Layer 5 of a small transformer language model trained on English Wikipedia (8 layers, counted from 0, width 128). Numbers have three digits each and are written without spaces.
A neuron adds its activation times its output weights to the MLP's output. To switch it off is to set its activation to zero at one token and run the rest of the model.
A neuron's activation on a vector x is GELU(weights . x), where the dot is the dot product.

Input weights of the MLP neurons that the questions are about. A number n stands for (n - 500) times 0.00082.
n13: 457508526368564532562374427425313713651547628610516659758447634370492475409280286357482374642455622756562572464665817675674335571402294343480772336377429378339291630377567555701387692346535667456713532687536455442230562750516564425258355460601296291308508603445149535329525480587558553319542572416537557467479465625402426550473471745431610427569418410583468433672485712575336673522608
n60: 640672454473589481303401343339573424300664336552364371524516608545440582585469652568465425555366712488738485666343493352472362167680595285590535455361454504426508500560463761535476405335526755734707491778519424526782656359411488581249500606480421516523429432436665352651236539428548611343371500439560592609516405574438349511557639565591360583641256709370445598426357609500865367536290
n63: 456559416313774702437508385478247449289563410422641285711750685448594624472462637684760690404593577374512508280350493435508540273527597370427474413277477214500648350451536608435373433434511553519472522594822555511516469469424606621350457635538368580367360578538373347330484435587449566561267565457399692417589631738626402529618488490667315349584441660530615452496472536666375431244382
n79: 734659659492234229426457385246548409447272469572563611674417513363522433099884644520700569710594504701298344546629625395410407634756372641453571516413254517432452399413527484590530392633561500538513455359521500385689387138212373265508785769491552462492470391450620459331500594312491409415607457459548490645419296568680595398578578537587464336439343715400838274577379579634634721504386
n205: 667435649341545473467693559348627426343358416887482359240588549652551224637438575224615583486537600420331365351580608405349678428426526277564683353644446477491546305345690575687692607601709495382703397427392659627373519422631646554143505358180560614283795435458312553509372477411565680596647527291370564401668696199514625693276495520565646385275612451326637619487592608227051336575314
n206: 594513528137557646682392442391381364449565413657416436423645456676645338509639523372492662639433551797101293482700420504692729475332453447348574171654222756199360145466616577540674595665496487491569471761689386444541277353531547443262399313429396420491648595553389336341431736457359513544589536592459629486481543441204749329303672500351261284470577715557611389648585569469416704325328
n232: 386552393518410229416381532349692445505429426649541285444519478604422396655491500386759560601482604798406518446411879624313431315389619359259442569172567431618671487233472553950477681582517419450590544418356654268795639250414587335378696459441417636405849328463582438719481273632449753382484346382352568584314584680716542304308652492620389316500458667224541647418658392629262532210568
n251: 771362489572607552607532552547368647596527558557536279451447689579508270554398779404572642351488664475657540635551413591460508315647349412516649451647610544488614210432579473436420523395492591592517555473464755704525180528472760468377405444416362284456601590420584652353371179483406549600563412497740528764786242357436202438299655608321700403576647411248371279542430446343563500441667
n260: 425442817509363268482622358609562311401420690561184716636733517531439648375466337467636373877565549659318351534542627329569607500386579474163462533342365339607329471214765267694582584335372640560697556553453120629584487595406615398500682496414273479483574575347258362837607345551663705453395379463539534775328420532486570537363557519793589387565487504276522558603504540335482479583483
n264: 673726489252678622295266651448424463402500613778492390550629528271442424496668563653832727459447372408311456830608701404541240530521563268512568357338388619626500430427300705488365405557539415528627424407540646755416592606354673580551659582422380508565418342448606500386305378364542673606631512440620522362564245542741434430308508447380650244341662654564504326519395370656564537548670
n314: 451772567532505340302449495635358449557536364622204544603528270634416447728298425588550905264777517637258282427706496522634557296556731495500635496290388287550150351336553576505505692371382505532495670700464557350831570449025363532399566555472356715249342641655680594691686436411659546468288339293547629509432527478650575513376570436644279342348420589554118672491323334514601569651573
n368: 690458439170543567455416575515240323553592383702277611412424601714588479667573472614500552524262766609472391457720762455742549256649424524409485564331430325437404391503488443508377412436636582488475656687586666678585649591347504438511630666781368638237568335522385600599533472160500420528507267473508617330372639526200536424633372401532507272612597508473445656387601472639500402367437
n405: 546413665276329481853524438654268417430807569551339458407432669380602719391645539413595815375433404259658396632519713622880559416627514490620416591505509191371398555459700657289231584274281656552520357523396574178539040577567500613450475745802437471452403441470486259348351466087784602524379366189262586480500449396394500647767782529495396471414676542416399435723592520721490739391771
n419: 482500433349322596410176413244486603280326401658167629551664541371495648225626632513766649523495609406600509350509639409426329521603420234177644626346289607358598583402366478491468764588298441473657596365564542354481265500276300297601689399214365408737412622349795384549276817475552486514700468373617604746428590574592612862531458560383674565544350825644541313552416846658524450433674
n492: 493439294647451395636382519400520454567666775500372551396350366256231539469459426638855389451645496473652519638548665532523518528774343519496637547558333454413515522387449423383310434576486478530473415450605434573586492439508528217529465743470485583680741531173686482537653542431519358447523560448635533383742611340416311551329277474389557420464508643370773492622445469763583715555489
n502: 522555398442396519746286531443460461239647591585454489646583697323398713700526496463587551589714618488269416706609657438523426468520507407601561577441405742720524419438701769469399628414684557492773481526259310526592413388565595447544707562663374353439727516363450545437131570475622445477419319487728494325703613278561465552474425450704391371276476552432562420721334372504253527482577

Output weights of the MLP neurons that the questions are about. A number n stands for (n - 500) times 0.0011.
n13: 413614351524415401601484478440467454329342519552459497505416409583600558535262470601462470565478453393505565535378457457464594354581448424556443766550527566565516497554441571556705533406238492570458570589510417512626508402510513560571508461597565564582463530746449532451497439239431510415536493490583619562535734533607383474508429553587466548485400492483424637478640551466336568387635
n60: 551570370624566556631500495570364473520527615711462620618603421543560467464566386629544368464407521459559480497442482482716444421481532491412568534344567556524503444478477523530521419466667413557497416507507502484473471459526589500546492403584397530254542597288257439525474431494498566634523450503446464570520656526583485587413390445656698512432486585514492455482576301359411511394398
n63: 320592495446481633324702483475581405500482514434414617621632427366616547555639392592395459614348357492589467519441633628320548398476506524492434711401458670340547455512568543549483488370420602624543337348383410436553419482449513362555497319583391396464420586486560644612538559685539484520512490702528587574522447608456503538562436462509584508469510563530541492351339591417578565394367
n79: 560429462481470466401472648421580407592621466551464438645151480453526333592475462378625376436422723440515408513424513553556561303446513430475473464591661478714522564302644589418670437334411533535264369451632479376681479412520429571483698368560371628654534459457359608386653747335491534477514616648613511530471710415327363553621350525566618600440637447514332503490467557371342494552539
n205: 349494607538393443411384540452427436638444494589519423628568506513507503552421418388568424487473637568605625454428355558310479585608389477513358322480536271484441493323549268686548644372454630405470485523518613558338463544449783528695451527611308529705430368411371441659391577723404563409288380563500540823576503342481603570555478409493724349460627313440477709490534497465372524665574
n206: 490292556646467363410234722652455525257621494388455525297253509330581616494568427378361621583429659332500634456449634707728552525497470500355436412533487378491561378536560393503660437411670440511510526566503627528524416603436512551600593530284356381372448427598428608540547556472551466577503601633477450631519404407544456317444565531414596572677474497589414396456587422797550517392592
n232: 601651440423490448576528344566666456266466479420517443507266634454511604575319608530308410604397463365535370760367990404530601633263542604603497455592529511590522500739465471600489295412638442328481390506533317315404426582566514344487388381418401341634521374730387504439596647336493552610477509474515733421471666568812486560363469652504580324496484557427378653615712439308528452291547
n251: 262517435361506408395411559537667492404522631426431486403671682354402688546598474650573446573337485514511357552654561483605365541664583492572444586500509477391538649611466511411524500335565481263596476522543376497569598420535401515589550611477362440550494419489431552380573497356503385261552348771621388336436616536400506477624511411476562739561464463619581555549484555573528500586404
n260: 596254356485574399629335491480538379204405509495294497550561588614449640475497404584236388584462522626370578740591519665545508540444402538589476370420500431584503572813457407491405418372488453431497606588511416635544325497398575720553363516580652583369422565584528422400509494673479611623455333351665582643631643493666576503451521665426476533607497460540348602441456333482424464537486
n264: 685410417394521417503478574597571621641494785597542497564414561560242378449605481609608509468331643557329522478396369610480549395632550522487485634428268426488538481572333442209457412479503648720484384544415441404648557418631525527638522444614584506503608711410412726432468373559545546409660570614354539515561340471380459422456509443444286494535383400665545396595315473469624337556589
n314: 553548540513669582682500546518556587227406745484537445472541395286584666579379480330407622490433457463538833448622530629599404493528462581575513509625400437626336523225591545402600572394525447650605341384603500415690355484464580382462385653402578548483478609419438454476549293447376288588468576606634644478582628452523542410400443591367404407391633439634359454706435484264494432299661
n368: 672514537475578641500644352433679465571379400473540544414433562586465468528505396544417411545500471463473415534570664517503515590527583465494383422338332722657472378480595582729512515469542532525506430510451490543508460669474568455584390734309423547310541421458547500604330434472423568424480500561491446683540361680695494450597486464400431486422454533442322335483548431292643530571510
n405: 606638518531320429488581571377480424425317481481489542537723486376640416524284398581713507296492500353618480551590225600524454539262405541395492481641278623526339540500473625714537388662438615483637676483500605559571563355496683454553378419441392681496360622510562390619413618350500693641658920439756383552610264316821569431246553743280481538874328581487398298500496452238477313646380
n419: 642311529524513321605616717297535427521477687478572633457564383404702600434594424625485446483391458591628514469625271534317387258386555518764463573585430542480517758510602698524493470373331399396496398521519407485401455444456544299506729479476739575570567535449770535562446574444683590417547584529560445427573538570480215534375320456446359347696606306671490473459374438728480422299500
n492: 369503598332554599518515539557404432479365540529602371524758535579566459413547433420436622654505550546543469352489392467401470397437677525485478461484591503475523352737609409500441672517529507643717597482491314436554502488516627571463472439462525584402458394677399598410517438392444527607546350451416608485374485566566525482471656495599372497651562510550428436528551621433397465520462
n502: 460565492329508472590429468450590429532495494500620446713521620568379527376472463571372572592271667500520529392523612395351479411546403389466533459636590465539534509353344396491476532436648701500553622428415519385213551478610405366585537521503473316679595428458545569487747425575516483450528426448365591643517572455412559550588322424452469621427466429596397686526400432606584425563550

Each question names a token from some text and the token that comes next. It shows the vector x that enters the MLP there. A number n stands for (n - 500) times 0.019.

Then comes g, the gradient of the next token's log-probability with respect to the MLP's output, scaled to length 1. A neuron's effect is roughly proportional to its activation times (output weights . g). A number n stands for (n - 500) times 0.00085.

" Sh", then "unt"
x: 439486529597530548546516513450425513442354528207535473448475398427457556515541455542494551481446431514474550493494508441506455472468503515566545419579514623532475584548467573520530509570557511491510513467381438493513510490538489514572513474536462454483544476521525550500459493750433519542488530596481333507604483522511535504555441461550557519475502360526551442370473465522524481496541
g: 472232392383464597594555557502522439590365485490361442585573478576462364385511473294464612477571429548604514564537540586651658518661514543475402544460442497512541437426556660415491413432506473486613499531604552761542524479418704412383311319371431407502445332450335557547513555551523580658462564433609559516344510502609598650457503532771546392428195356546524403557574427801475756367326
Which neuron, switched off, raises the next token's probability most? n502

" of", then " p"
x: 484512504525489518499463473472515476527467541500532530536552492466514528506542458581467476482474496575452487454468472434548485520497488521534474515467535536497427528685505503600466540489518500552508513473452470466500491481515518509575480554549462526481533472512472529484499470491486547456486496588491077510504472515480543462460440464462491438508449491571550501497532506522470583567528
g: 350563534253508465573675582564444353520545539458476604557497365492538521456432543325713604482618264528492392496648420457566516281501665588708411518369599506663461599464649462334654373451499507350569378366410517491471668548387430425638413456470427548487508397497450542613726644474418388187419594515499521516404391397552474668516500439637470760602471671520620589548371602407343496529477
Which neuron, switched off, lowers the next token's probability most? n79

" and", then " ec"
x: 480524549527423430498472452526504511524441549458583536493507425504603484498588472506468481516506439574478515527517429430491437578526468538416522549502504482542459504664512507537522513477466525497469513493492519476479501535467496513544496498557438485518495545514461493431529561546478390487485525635498090460468466534488529508508487499460499487507490544515573464446459484532539477556498
g: 385468530508612513349480483350439435570593371511403559444425518352438587483629499403521478487567551709436616387520345596364409487410525542696450432538423415485307303509525345641481688412687486441497475614412510634537513545525490298482576582595518472403465641567635445585534611445433597357307713556447542523566466423576400561351488387406199459274575759672428582573629425697643557607665
Which neuron, switched off, raises the next token's probability most? n79

"ly", then " reflect"
x: 473512535564481440424481453482572487456439453361582517472541468497515488490555462493455539558485525488403562532451591486514502613478461462450501534515581492523558605656572497476473489574606550476494512485582551378460577505514444494467503457518495507478510473493478460483526439471474473438491504581514145557567503482577470424507561480409598519542498492525557476503479455488528473569539
g: 380426696531525329572517544548483370763442463477510526577672486636600468267536659568370496421636492519333384657530384482499437595321560556599347460450568513400391601515519566722475463275328612421400417565588448435467468590538401572467359556557332555344563414457564326609398441549448539686619502456592451379524526393557530609627565378471530633622580621338468508245539583796473542483338
Which neuron, switched off, lowers the next token's probability most? n264

" in", then " "
x: 529500374521486608465494482521498505476464448480491563507465558519494469517551502540468506562466544548533493463485477376489471421472454514422520523516492528557575525676480466454463499561497494469543513525484459477551510557600548494508483491512458510471460503504531647456447441488488452517506516565470116471494564529507515476479489484522576463496456583514544552383493579465426478500525
g: 485425478584493661659453331532459608613523287590423609486295591558493573539415567336505615575507597513452482454429510502532587565603417461484414332297697569551444462427608321581590520416437594651691481515481515534521471511506567496537601622420612531375674469570371377479282308594434602646480484608471537534630587433397405422457223750593572275226580573256504481486594503436493480636336
Which neuron, switched off, lowers the next token's probability most? n368

"c", then "ing"
x: 455481524528582557483481486479589431501537444216571477571494466293545523522528474524531452459481425475543549499432543495496446524460550540492471523496545449443524582623594516488488490507463508557432514498426528508457534529531495469532539522527443445524478557511517545488385442660535482427485497594525285482449588484589504445465457487474584516540413442552505535570493602587480423496542
g: 335364577531570302417561568603548382573410424493574506444769479652410534559453408648755415526407557464437251449466580497408805493644390446539362381650405569462680560564561287464451406577574503500547417325532459425472329435517472337461484536448628719624451714454639674558456366568604507484526445558583427546415478578566633338616570442456458435445473510503714278487430564341470502561431
Which neuron, switched off, lowers the next token's probability most? n63

" domin", then "ation"
x: 443492520609541509486509514496448485438398499226515565427521483503524562506532464662438502506535379497474510480467574509463420591468485491627539485533461561570576573534475365552473537449422503402522512487474570504478569492529598535567533462507409498476534526512475414536502468598507540397482472556590248515484510536528437529580514469537576500496486457481488535383610584480468452528503
g: 563392422548306460646556417577600549605327318443475491726674586344612505467503467460601368388640488638610418527401567518576313485480574473544398368472537404283472584547656450601426628420420312437490510695433498537441589488245446583401523569533576477623263495450392559539541498389510691539585557368631495646601526410487388332421440401482505646515330525519446843507577674498579338601540
Which neuron, switched off, lowers the next token's probability most? n260

" C", then "ancer"
x: 474549445446483528509436531459466476515429516205543474576526510437434518568424510534475441536535493483578530482508367482548427571516556541631495506502442453496519459618537551469460502445480498540562512474361512482545552507542546539620506452449477434474460506517531554489397426747477457509484514590544353444548543536480560512486538462500652453550535402529518459424482450441445442490552
g: 347482593564353443507410652432423443444403726605555522509594501439527448570629549523626495501515576535364282495327310538567530563588473333550456576544456432493497638470534319416542515618251482318466500586523546619669420468593300712798497425439505415558581594396530212513488546447398499422589331637519506536589585369810620499541554368528511575459492456326470641473377554677497523309495
Which neuron, switched off, lowers the next token's probability most? n251

" for", then " housing"
x: 548472436542454519434521525430494523471445502523574493553479507481507534500563518590425454493413496509485516489523543477521474564503468497460515551425530572535475596674426497514459471467482493502561512427421489480524479446530540518507487469570465453565476483513486530475458445493494483506496591610477120502502448543448559384546477464488539540444525485584519595509476527524513532532581
g: 216433471523458359605554491491621482376635425515521787679375554524453429516290550587609550658413405408519467401514442471480595570364673598386515632429623531430497529475529323614380520207598554511557472594554457611402643460453481368496660492723455467633368396516549452431574690500580469128574591396517500523546463424476513466512616520470507653508472474418466235458434608519383583716491
Which neuron, switched off, raises the next token's probability most? n264

"s", then ".\n\n"
x: 475461481505514536589533474539600436421540516236580466516503535497500535479516513532460597537512499485490611446470461527493534527497540576501456490518471567486508565698569487498421463540453510417481512488543531487452340414549453530417508528507514440502505532505468536478510499493498467473500573466502221475507481530467458481569529489446648459535489432492539471550484498478497496502530
g: 543385410481459553569421512568517465643389484513623492584416477479555443539352247385594511556426368444511423337420468616382426515299490420598500394606609551517365596508500525411446674485627536671446527593745450453279542474448609664311444487520496638572602652632670356477471368574550675500541530308408560406726455317356527560629388526627278362572357529553314461630569481466581736586609
Which neuron, switched off, lowers the next token's probability most? n405

".\n\n", then "After"
x: 470437430501527506543500445507455527516481462490525509426477469510477483504475502456352534489479448514512481454421462533470497538461478506448528532471522520478535439675545451561524504480541521494497515544519517523533445513479514510481472465491433498450498493565492531477483468473504477600496488765401250492510475502471580447498514508470556523529520502525468543544489483496572521466492
g: 486584615478579547400536631536573550484387554578428633416532484513645540381547485447450490302517624308533607383423438378709209485598346510465569326475573434538421612509518606286627464747576397585509451422573584534492611319436496471301536333572650560517384491497397563455369597393794531754542488593543527608475617442560615424369527558541686481552361373335407353425450502673392339511532
Which neuron, switched off, lowers the next token's probability most? n206

" the", then " sign"
x: 463492529584517503480502503515464517488489514504523512503517482481477542496495564511480548492512458528515486554491502473528477516456548512627508487503512553531507539564501512479501493425501483494514513468490483585486481473479568506511512463460475464530496419513432526499483473522455465489493501665509034444506502506499488464499439464508514453486491501600536518507556501468490550618554
g: 283482440384708505352569418433317432379524580407522470545651474539573493350479582465442417549584649674435427484428541383553579492374418519638401294547663462319655559480449657615480525460529493578616469470355352520552384552386342551622549383627440366438560343418656564550521672624516475447560621550570450474568328432595273617486502643511446914553410596299577437455552571596414551598424
Which neuron, switched off, raises the next token's probability most? n264

" was", then " Vis"
x: 476495513548429640425532438574548556520523481389515498484514510549544510470448518551398510502558445485506587526527415453524517512504478463393513488562551470420501551580565397480536499491505513445500511484583528368549445474459487465432531435471490526522469569514457555426550528469503467531485579574491153581550519515461535368454506482427523504658520387548547574564535500493511405525497
g: 310545516389374414531421268298677411596406481537472503522601402330476487429555498528593371461523330814445488429365339510478575477595461586560606632663504601642533531479449660523531590486331615463511501615446548432456645400384493580546665625340656266595627290547470626391487507479578495372413302473468364542650512453456420569637408380659465557513363559669550618594474360695422612495563
Which neuron, switched off, lowers the next token's probability most? n251

"19", then "52"
x: 507468479529481508449503449534594525526491417410551501458479449496526513506435488473476457468510393514469469468461485316424455478367640487547540506573465429533505535646547550539520516563488531470438516440487548484503466492500536517468536458516540569496543493534521546476455521474499574449489500546474231502559520531587542451514575490543539529482436504509477509522500531477418400515551
g: 653537500501415650605502438623706442465445551431551580698434693586460422349383455467473530552463268459451508632505414546401305605568432436488279629525450513692597499398545290272576400439598511578461489549391383519479558512576617494320326338353389588512306544490691512774601500414550560474503463518435536220495685499513708657377410591647420475549544551532505559607523478603536338438448
Which neuron, switched off, lowers the next token's probability most? n232

"us", then " chem"
x: 458470477556483636443456438490502505508506510353463537557547475468460463469445504495523518471535559474513493468451543432440486525499523525467455527521531507480568537694492548496479498493446479501450514541536581493499556550496407530640471551504481467525562542502468503454608399432484489431490532589537173566477539540496485429428490518473480462567414496398547511478563506535509501506600
g: 363502539365442413342418603491606425650634501448467576511463485665634566554517651545585559525681414563311467486524330436609548542465682712671404455466422573490434482468529344513639545385332347223483478474363482619449656535527487658517639441549384440612525428566667595554512549496508234403301386623380527517599517360586467439545554290648467655467297503544587619487220616540550522396426
Which neuron, switched off, lowers the next token's probability most? n60

"75", then " the"
x: 532498446544574543393458431532527459503483445359521491475562578499502551572439551551482525433479419529498496558508462420483408543469557451581510481551462429472565571674563478495465465576480484536458514475535471552486473493608535507488503398548477569476475407521525473446411416421541471492489458551575222603490548488426513554462530479403553566587579532486487487455463524455547494622508
g: 637327472597514409530356507575430461430621629724432555539289629525523306425695532710392309513475599720382627352462669452692560395510222510470405506487347513246637442539615387585564465366572428584461402291487474380363484549539600480516444634398490681414533446426556520467643477427447557469464611554521365630431498578506653457558280412434477535634592488574583521490545471635645466373584
Which neuron, switched off, lowers the next token's probability most? n60

"lam", then ";"
x: 489493352644490530571602544474577490441485441223510510515489459500533528464505518582494488432573342496482478476464431482483499538484513527723456575561440450612544495611474476540503457528416527483389512524517483571459490474589597491498519498506554542569545493504558545509535470501499460410474453535562266460525511508555525461466528475402502591480508396456492613435487562463482469577487
g: 723598522250634533641465503555522677564419505591605523585544386374352420530614352521504398399416473349589455510405269471367670400511561516346415428691523407642579352429421737418411580577441604625483385478686478577522491505363551519541583327500577542540477507537653487517714614300459502342451662396556495372433383558601389556553719668501410395529430416520374472503444625385370664621389
Which neuron, switched off, lowers the next token's probability most? n492

" of", then " Health"
x: 533500491534509514518459489474506525471455483472528511549537533465525551495523490590426495537465472580504501499485437466537475477506474482528472554433520561514458533678424547517468507519527489528514513453462412454503463427542509524545519511591505544512507518509510554451471435456471493502491522614484092493498473543470569422540468446517524476491452424487555526526492528482542560545512
g: 416515713595516500663610573238451530701603608286608367633503362454502651675391602471519548437558308439512553448419270716506415565637564524627483423438459621619581485405367466523493442173366419354465446596274446727533439367474431428420469574560552511593442530637591506436516610573586450413507521685496645560451492426401402563504612545427610479363475496717434593521429401425496456527325
Which neuron, switched off, lowers the next token's probability most? n79

" join", then " T"
x: 489498467545490517418478531498495532414481482378537513472537469515491560508554432665427437533437492460509519507488553472505370527457527371523599479507561568515578629605474503414511577539522474497403513474530497563465498498455479441495520459490531577488467459493547498487520495501488493479490465582506163605549470508471486489550519462462503535555464496553485549499485604508541386556631
g: 556631491322511448708511548331467540390507619514430398318487468302334559371439488440593598430584578494463641655378415587287608468672567501485575480407339384495416514474563746470582610672560305509578369582472709578395653578473562310523594307414755462551570576660556439584471425557535536516601406502486536387609418370391597616480326383516393599567481561701355364401420544475526551577337
Which neuron, switched off, lowers the next token's probability most? n419

" ", then "19"
x: 467460492531460487430493456547620569490441493425548473521480429496498489530442558502396537489487421484544497483455427449404471411312536453449521519582535485526534527683581559414510477593442535389539514453413559516444437455471546546492506469516557548472516490547522544491464529475504513456501507559533359514535519589507556483442534463516567428484492458404556552457567575383448457594499
g: 517497596522472615492475494718427414384545718498567440635346469674436502502411430330459447522567395661526265542344487423528491459548526413416582471625609510362608524538276269474539545680502481397544435537426692509619617558464611456369744352611565562449424301419496461226364407502425334607449511553608467686517594614597423402370541510401588358288674682514559518514558510440632634493572
Which neuron, switched off, lowers the next token's probability most? n205

"15", then "8"
x: 478496418500547555489504468520425470462414420299549500461562520530507563485470503541433558433508441522429498472479452335494475476430653496577537519513486504535563506664528535445504497557469498481483512475529569440526558503539480550548520418524498485444532490537477534481494524440525557480477535536464228506523494536559520462550519482513485582463474523544514495440495498450503480547515
g: 343452657618500594469614434440481622476619566390509390370543415515555606498352641620392686346402543473686677531522359600379480573430560563499509551673448478454648542577386477549497426349422506451482670499374711518556457515408420381469532608616450502509556433606519517261307234548505357430534331551518532528572674599659331312558506494204388582400655472573519472350587304582498582644608
Which neuron, switched off, raises the next token's probability most? n63

"uring", then "ia"
x: 495488462616535487489527524505539502548508429283492522446537441580398504484467420546472530481530433535505486448439564511469425504556501597623572536567528606519567559688443530478517443495530479444426508490484471500528499459577472513554489496476500480504546505508499522420526524472540527451477486516510181486580582549449590488487507498559524460382441437516533464432484501491465451582568
g: 496527324598472464466456517444425475578560492338542514437615674487437802421435464626467539432541470676291579352474611392507376418455517494488620456461530702352464428560427465550437489394433553263421623562349503569467679484530506600470583472469518581690423596425571439571479395973545631425403372335469678399351509701413459380599510417443518545549356364497578518461585619481629480404678
Which neuron, switched off, lowers the next token's probability most? n79

"ken", then "h"
x: 490516468633469408570544458498519581530485470267524495487522477590513483523423538469481408444452409499540524461514480479464540476524488502536477491552536441627488581722473489514449450531508463511417512433511408585523542498620495518508487434475556439509524545502493585472487428497514477444477515512503248628490521476471536517485515495429550460578520339517517557560538506484532496579449
g: 476577279387396569414585605502426645642447525431466469329407603583479395418626570423597543549400376521372626609602454279495772284539337477472692465417401611684364544421503514503465382590512314475487479519508572340577468510467475525485593550529515436402424444564359510699377603922414590571378407609449660463450470654409494387650436489600403500374582371572553571595567363542569517641523
Which neuron, switched off, raises the next token's probability most? n251

" Works", then " and"
x: 520480462523498508544506514496523488473495508304598518500466447509473564507524534538500639513532368495550480481467452507565456469551476442626462535536483464544531609651450528562424470479441483431407513455499518508570437501547509523436492529613551469496474463502562530451376495471502499522498554535423199492523531538540510374565482470559536510527448378483558524481494424469477476587657
g: 592513558541559381559486700563568581604554419457529498584459379476394513473374544428432257375474464550457489453453432576524566562432728501643460604577480588447673484558464581577374420357549335499556502658396480670369550444689453333619629357693457531485589483470693198403535594423381566429606464367249516567461504494459553509561462494631694457648370361248564409661350540651654474358347
Which neuron, switched off, raises the next token's probability most? n405

"2", then "nd"
x: 500509390559541541492570460505480447430428454300508505530530455540466543399453472461485533517538477527450424524462465424488485549434612510538508516412479473556464473611549454457495508565444515516501514517408477531532539525433487494564534485560507531469464464529452509540489467462557501546484523577471202558444394520426555497529561462526546615532530522546540492523564455506493478557527
g: 512492718567217506453484362637441434399391491436558449507478432596510478435543544523634492431335536680556431890460310562247602673441635441583408395581504421531515640416530495526506478433572539657440612429636453486363457497500639445519417574432424569423272428512511520422602511596567454504308385528452657258598420342455408448661568376406478461583681723501640446568488400526546687546565
Which neuron, switched off, lowers the next token's probability most? n260

" in", then " November"
x: 553482407558478559419476535536545495480464449450462547528478525480509455496526462624465489530470511508493473480475462368513505409465504464473496532510493489592580558652513513517475484611524501455534515515485494553546505555551594477509489486543467556474480462503512626452433471490494427483504520512469121497499474539566520443467468464533557453484444535552551531428506597489469467522523
g: 650572425412464524486584415558482452536485390513712513269510553481636496401606355337323498712545332423478480540436623237351349391575608538595583513193605429591433362521714501491434518596428523467625413539530731574385491539395532621586413249544677622506449566556499558488415649441576642569560603523715515576349514411468552321392551537622545430347411532417366582523453442345537570562596
Which neuron, switched off, raises the next token's probability most? n264

"19", then "82"
x: 504476528540542543467496440483511543482505402387532477444472510500523516523502577512495442491464455502476548477481528308527429509362611518621542524522513478461523539647508466506474535527480511462500514450459476496518506546548525534519519436571470582507492464526504499469363496471472498493491414563475215495590525503509463510528568483571577556530407565501486457532475521466478413551584
g: 634665582453401481552359406607539598506528547642602326592589451437433396204482407640511373442545549491376675570460503472461367351564501509488424380537397383676497360507508391442332524559450589476448411379476531449587675546618598581566711357475536701591480433413605594492583527639412464574336398437429496457485538576698662580474456581517611590454598707385539201391671516351592458210459
Which neuron, switched off, lowers the next token's probability most? n60

"art", then ","
x: 467497481596523423495484514526569509517548506254468514459475439517399454571551502555509447497506442472511519461485486474447555666482473582581502535584574566587466573647577478513504466581407506387352510502506449548502490423587546504463482523523605502492525560510496554409565411502575424433470472554425267498468536497455504526435512474460593473589536453462548474541520514517440450571497
g: 317619507473590657332464436484711536502527514543447486450554423514563423777420520320518516460570488455756342465468386567259370423350634548491472356531554427606556465406485545516238435737369432507417606425467516524530469572513577632592434385595543647717577648418574451395540622391542537328497529497386363564489694411668532555484656705442564286518517363333445610463441507354544419645522
Which neuron, switched off, lowers the next token's probability most? n492

"2", then " years"
x: 466494430504518524486495446533456465462396439293519544535547465545483543497472487479436590496509475535450471549506419383476518446431633512592544471475484511568523518643519492464486494558461541453533512518493539526552530453471520517548530440524517489430453506529450523513509531476561482497472545524435190513541474509455545459553543477510483576501488563566523493501515514425474449556543
g: 616452386606543371459456363444414577563401603529434676413443412436545603661354601479588678589580541406421834487488592528525419516482514631361658380634500418515485703505479682315528649572381461778341541180563615491461441430501337409561537446645295413677439414486670391554373437365589487472380509524470472603635625407424455375460382430401439439430617580522502586467575484571404556598455
Which neuron, switched off, lowers the next token's probability most? n314

"ist", then " Left"
x: 434487545527478499537470518445558559518513577275567535538530539414439526588479433552456496492496456463486640525433452494474410630489505533563526411435525681528470561577545535597476539469480509472466513534461467506496502457633570542495515488459522455468567543505456498486494520534475513457499506606447186451433465491481518423518491471475596536540466333480531451590506516423466516528547
g: 375523425495359472547473529468427565525279639525510312532359522288357491372473508609549444620514477439659353619613712453651466622702635458374569488624423567541501511465273663428594438418614375396508521594392628527641635297610265518438481585487745653345440344503472561463384377382437471629452466483478569425380582640652483500574463504506714454439344664444606635469530430444535638388567
Which neuron, switched off, lowers the next token's probability most? n13

" the", then " pat"
x: 469493548544542530497525509496474530503483506503538506481513488471504533491483570530486529473519441527494475515504488475533470529449546530626508479498541538533507515561507509482498496437494475495509512474490481587483508482470566506506489480472455485521520404518440544499495464530468460436492503659469041427506509498508497510464448461508510426476500518567541517483553533486475565620556
g: 361475431317369414428476585722475307509473446392611441634399440543540538326630470422631563524505246625561414390431441677508680541488523490706484560511544674619459683533366433304552385586464403544552409486278489345417525551411495586382443494378505528567492661558605538376713702547443375599599461610503477635535294591474487419275500667662630714542388516508460451515433522644413411528460
Which neuron, switched off, lowers the next token's probability most? n264

":", then " Les"
x: 502488406492492539490543478486511420421446482487480445520498554500473537474510495520416461407532460509503498495416547515454491569505509556562531552466468526489488486712539493477522512493461471505577513479492512575512525473505469482534538524525645527458539431530455481538425550472492435488485517495492150486518509541459566516534467483537508502493523488555477466456514513464449458553559
g: 419399512483240440546444546491341691539488795484458466540558512412296616440570506540440398415450490452568616307303455590500407604394467458381403812575439459461458569582372406397558560596468536495437415508285456462401414380548666261556582673456655562521572600444509453507384498568543452599599503526430516628481664442559446600425495581408584597706527725693558332553542403620708422375369
Which neuron, switched off, lowers the next token's probability most? n502

" F", then "ras"
x: 473489484510541534485444452513516536487432485193503466533542539521430499483506508559449406458557394450551500582499418438458447626517530557535474463478531572672497504554551513482518444420569539462624509460435469525467519411482548514508527503482489537478540461534554538503472541671504396449485562542454301521549513563630546469439515475497582439446528342579525517506452470447472509573468
g: 618414476299374644589414517355520411606419596534511608443582384514487575537380446628475428511493479466619558444404633474554399297455390540428552509409477506706495621458245514433653520522591366470429481629264512423224671809383628492439506530234619597479571397482488418526454749649481526454473482609429571636497562475388457467761537379526554433380487553475556446796461470613512540510444
Which neuron, switched off, lowers the next token's probability most? n502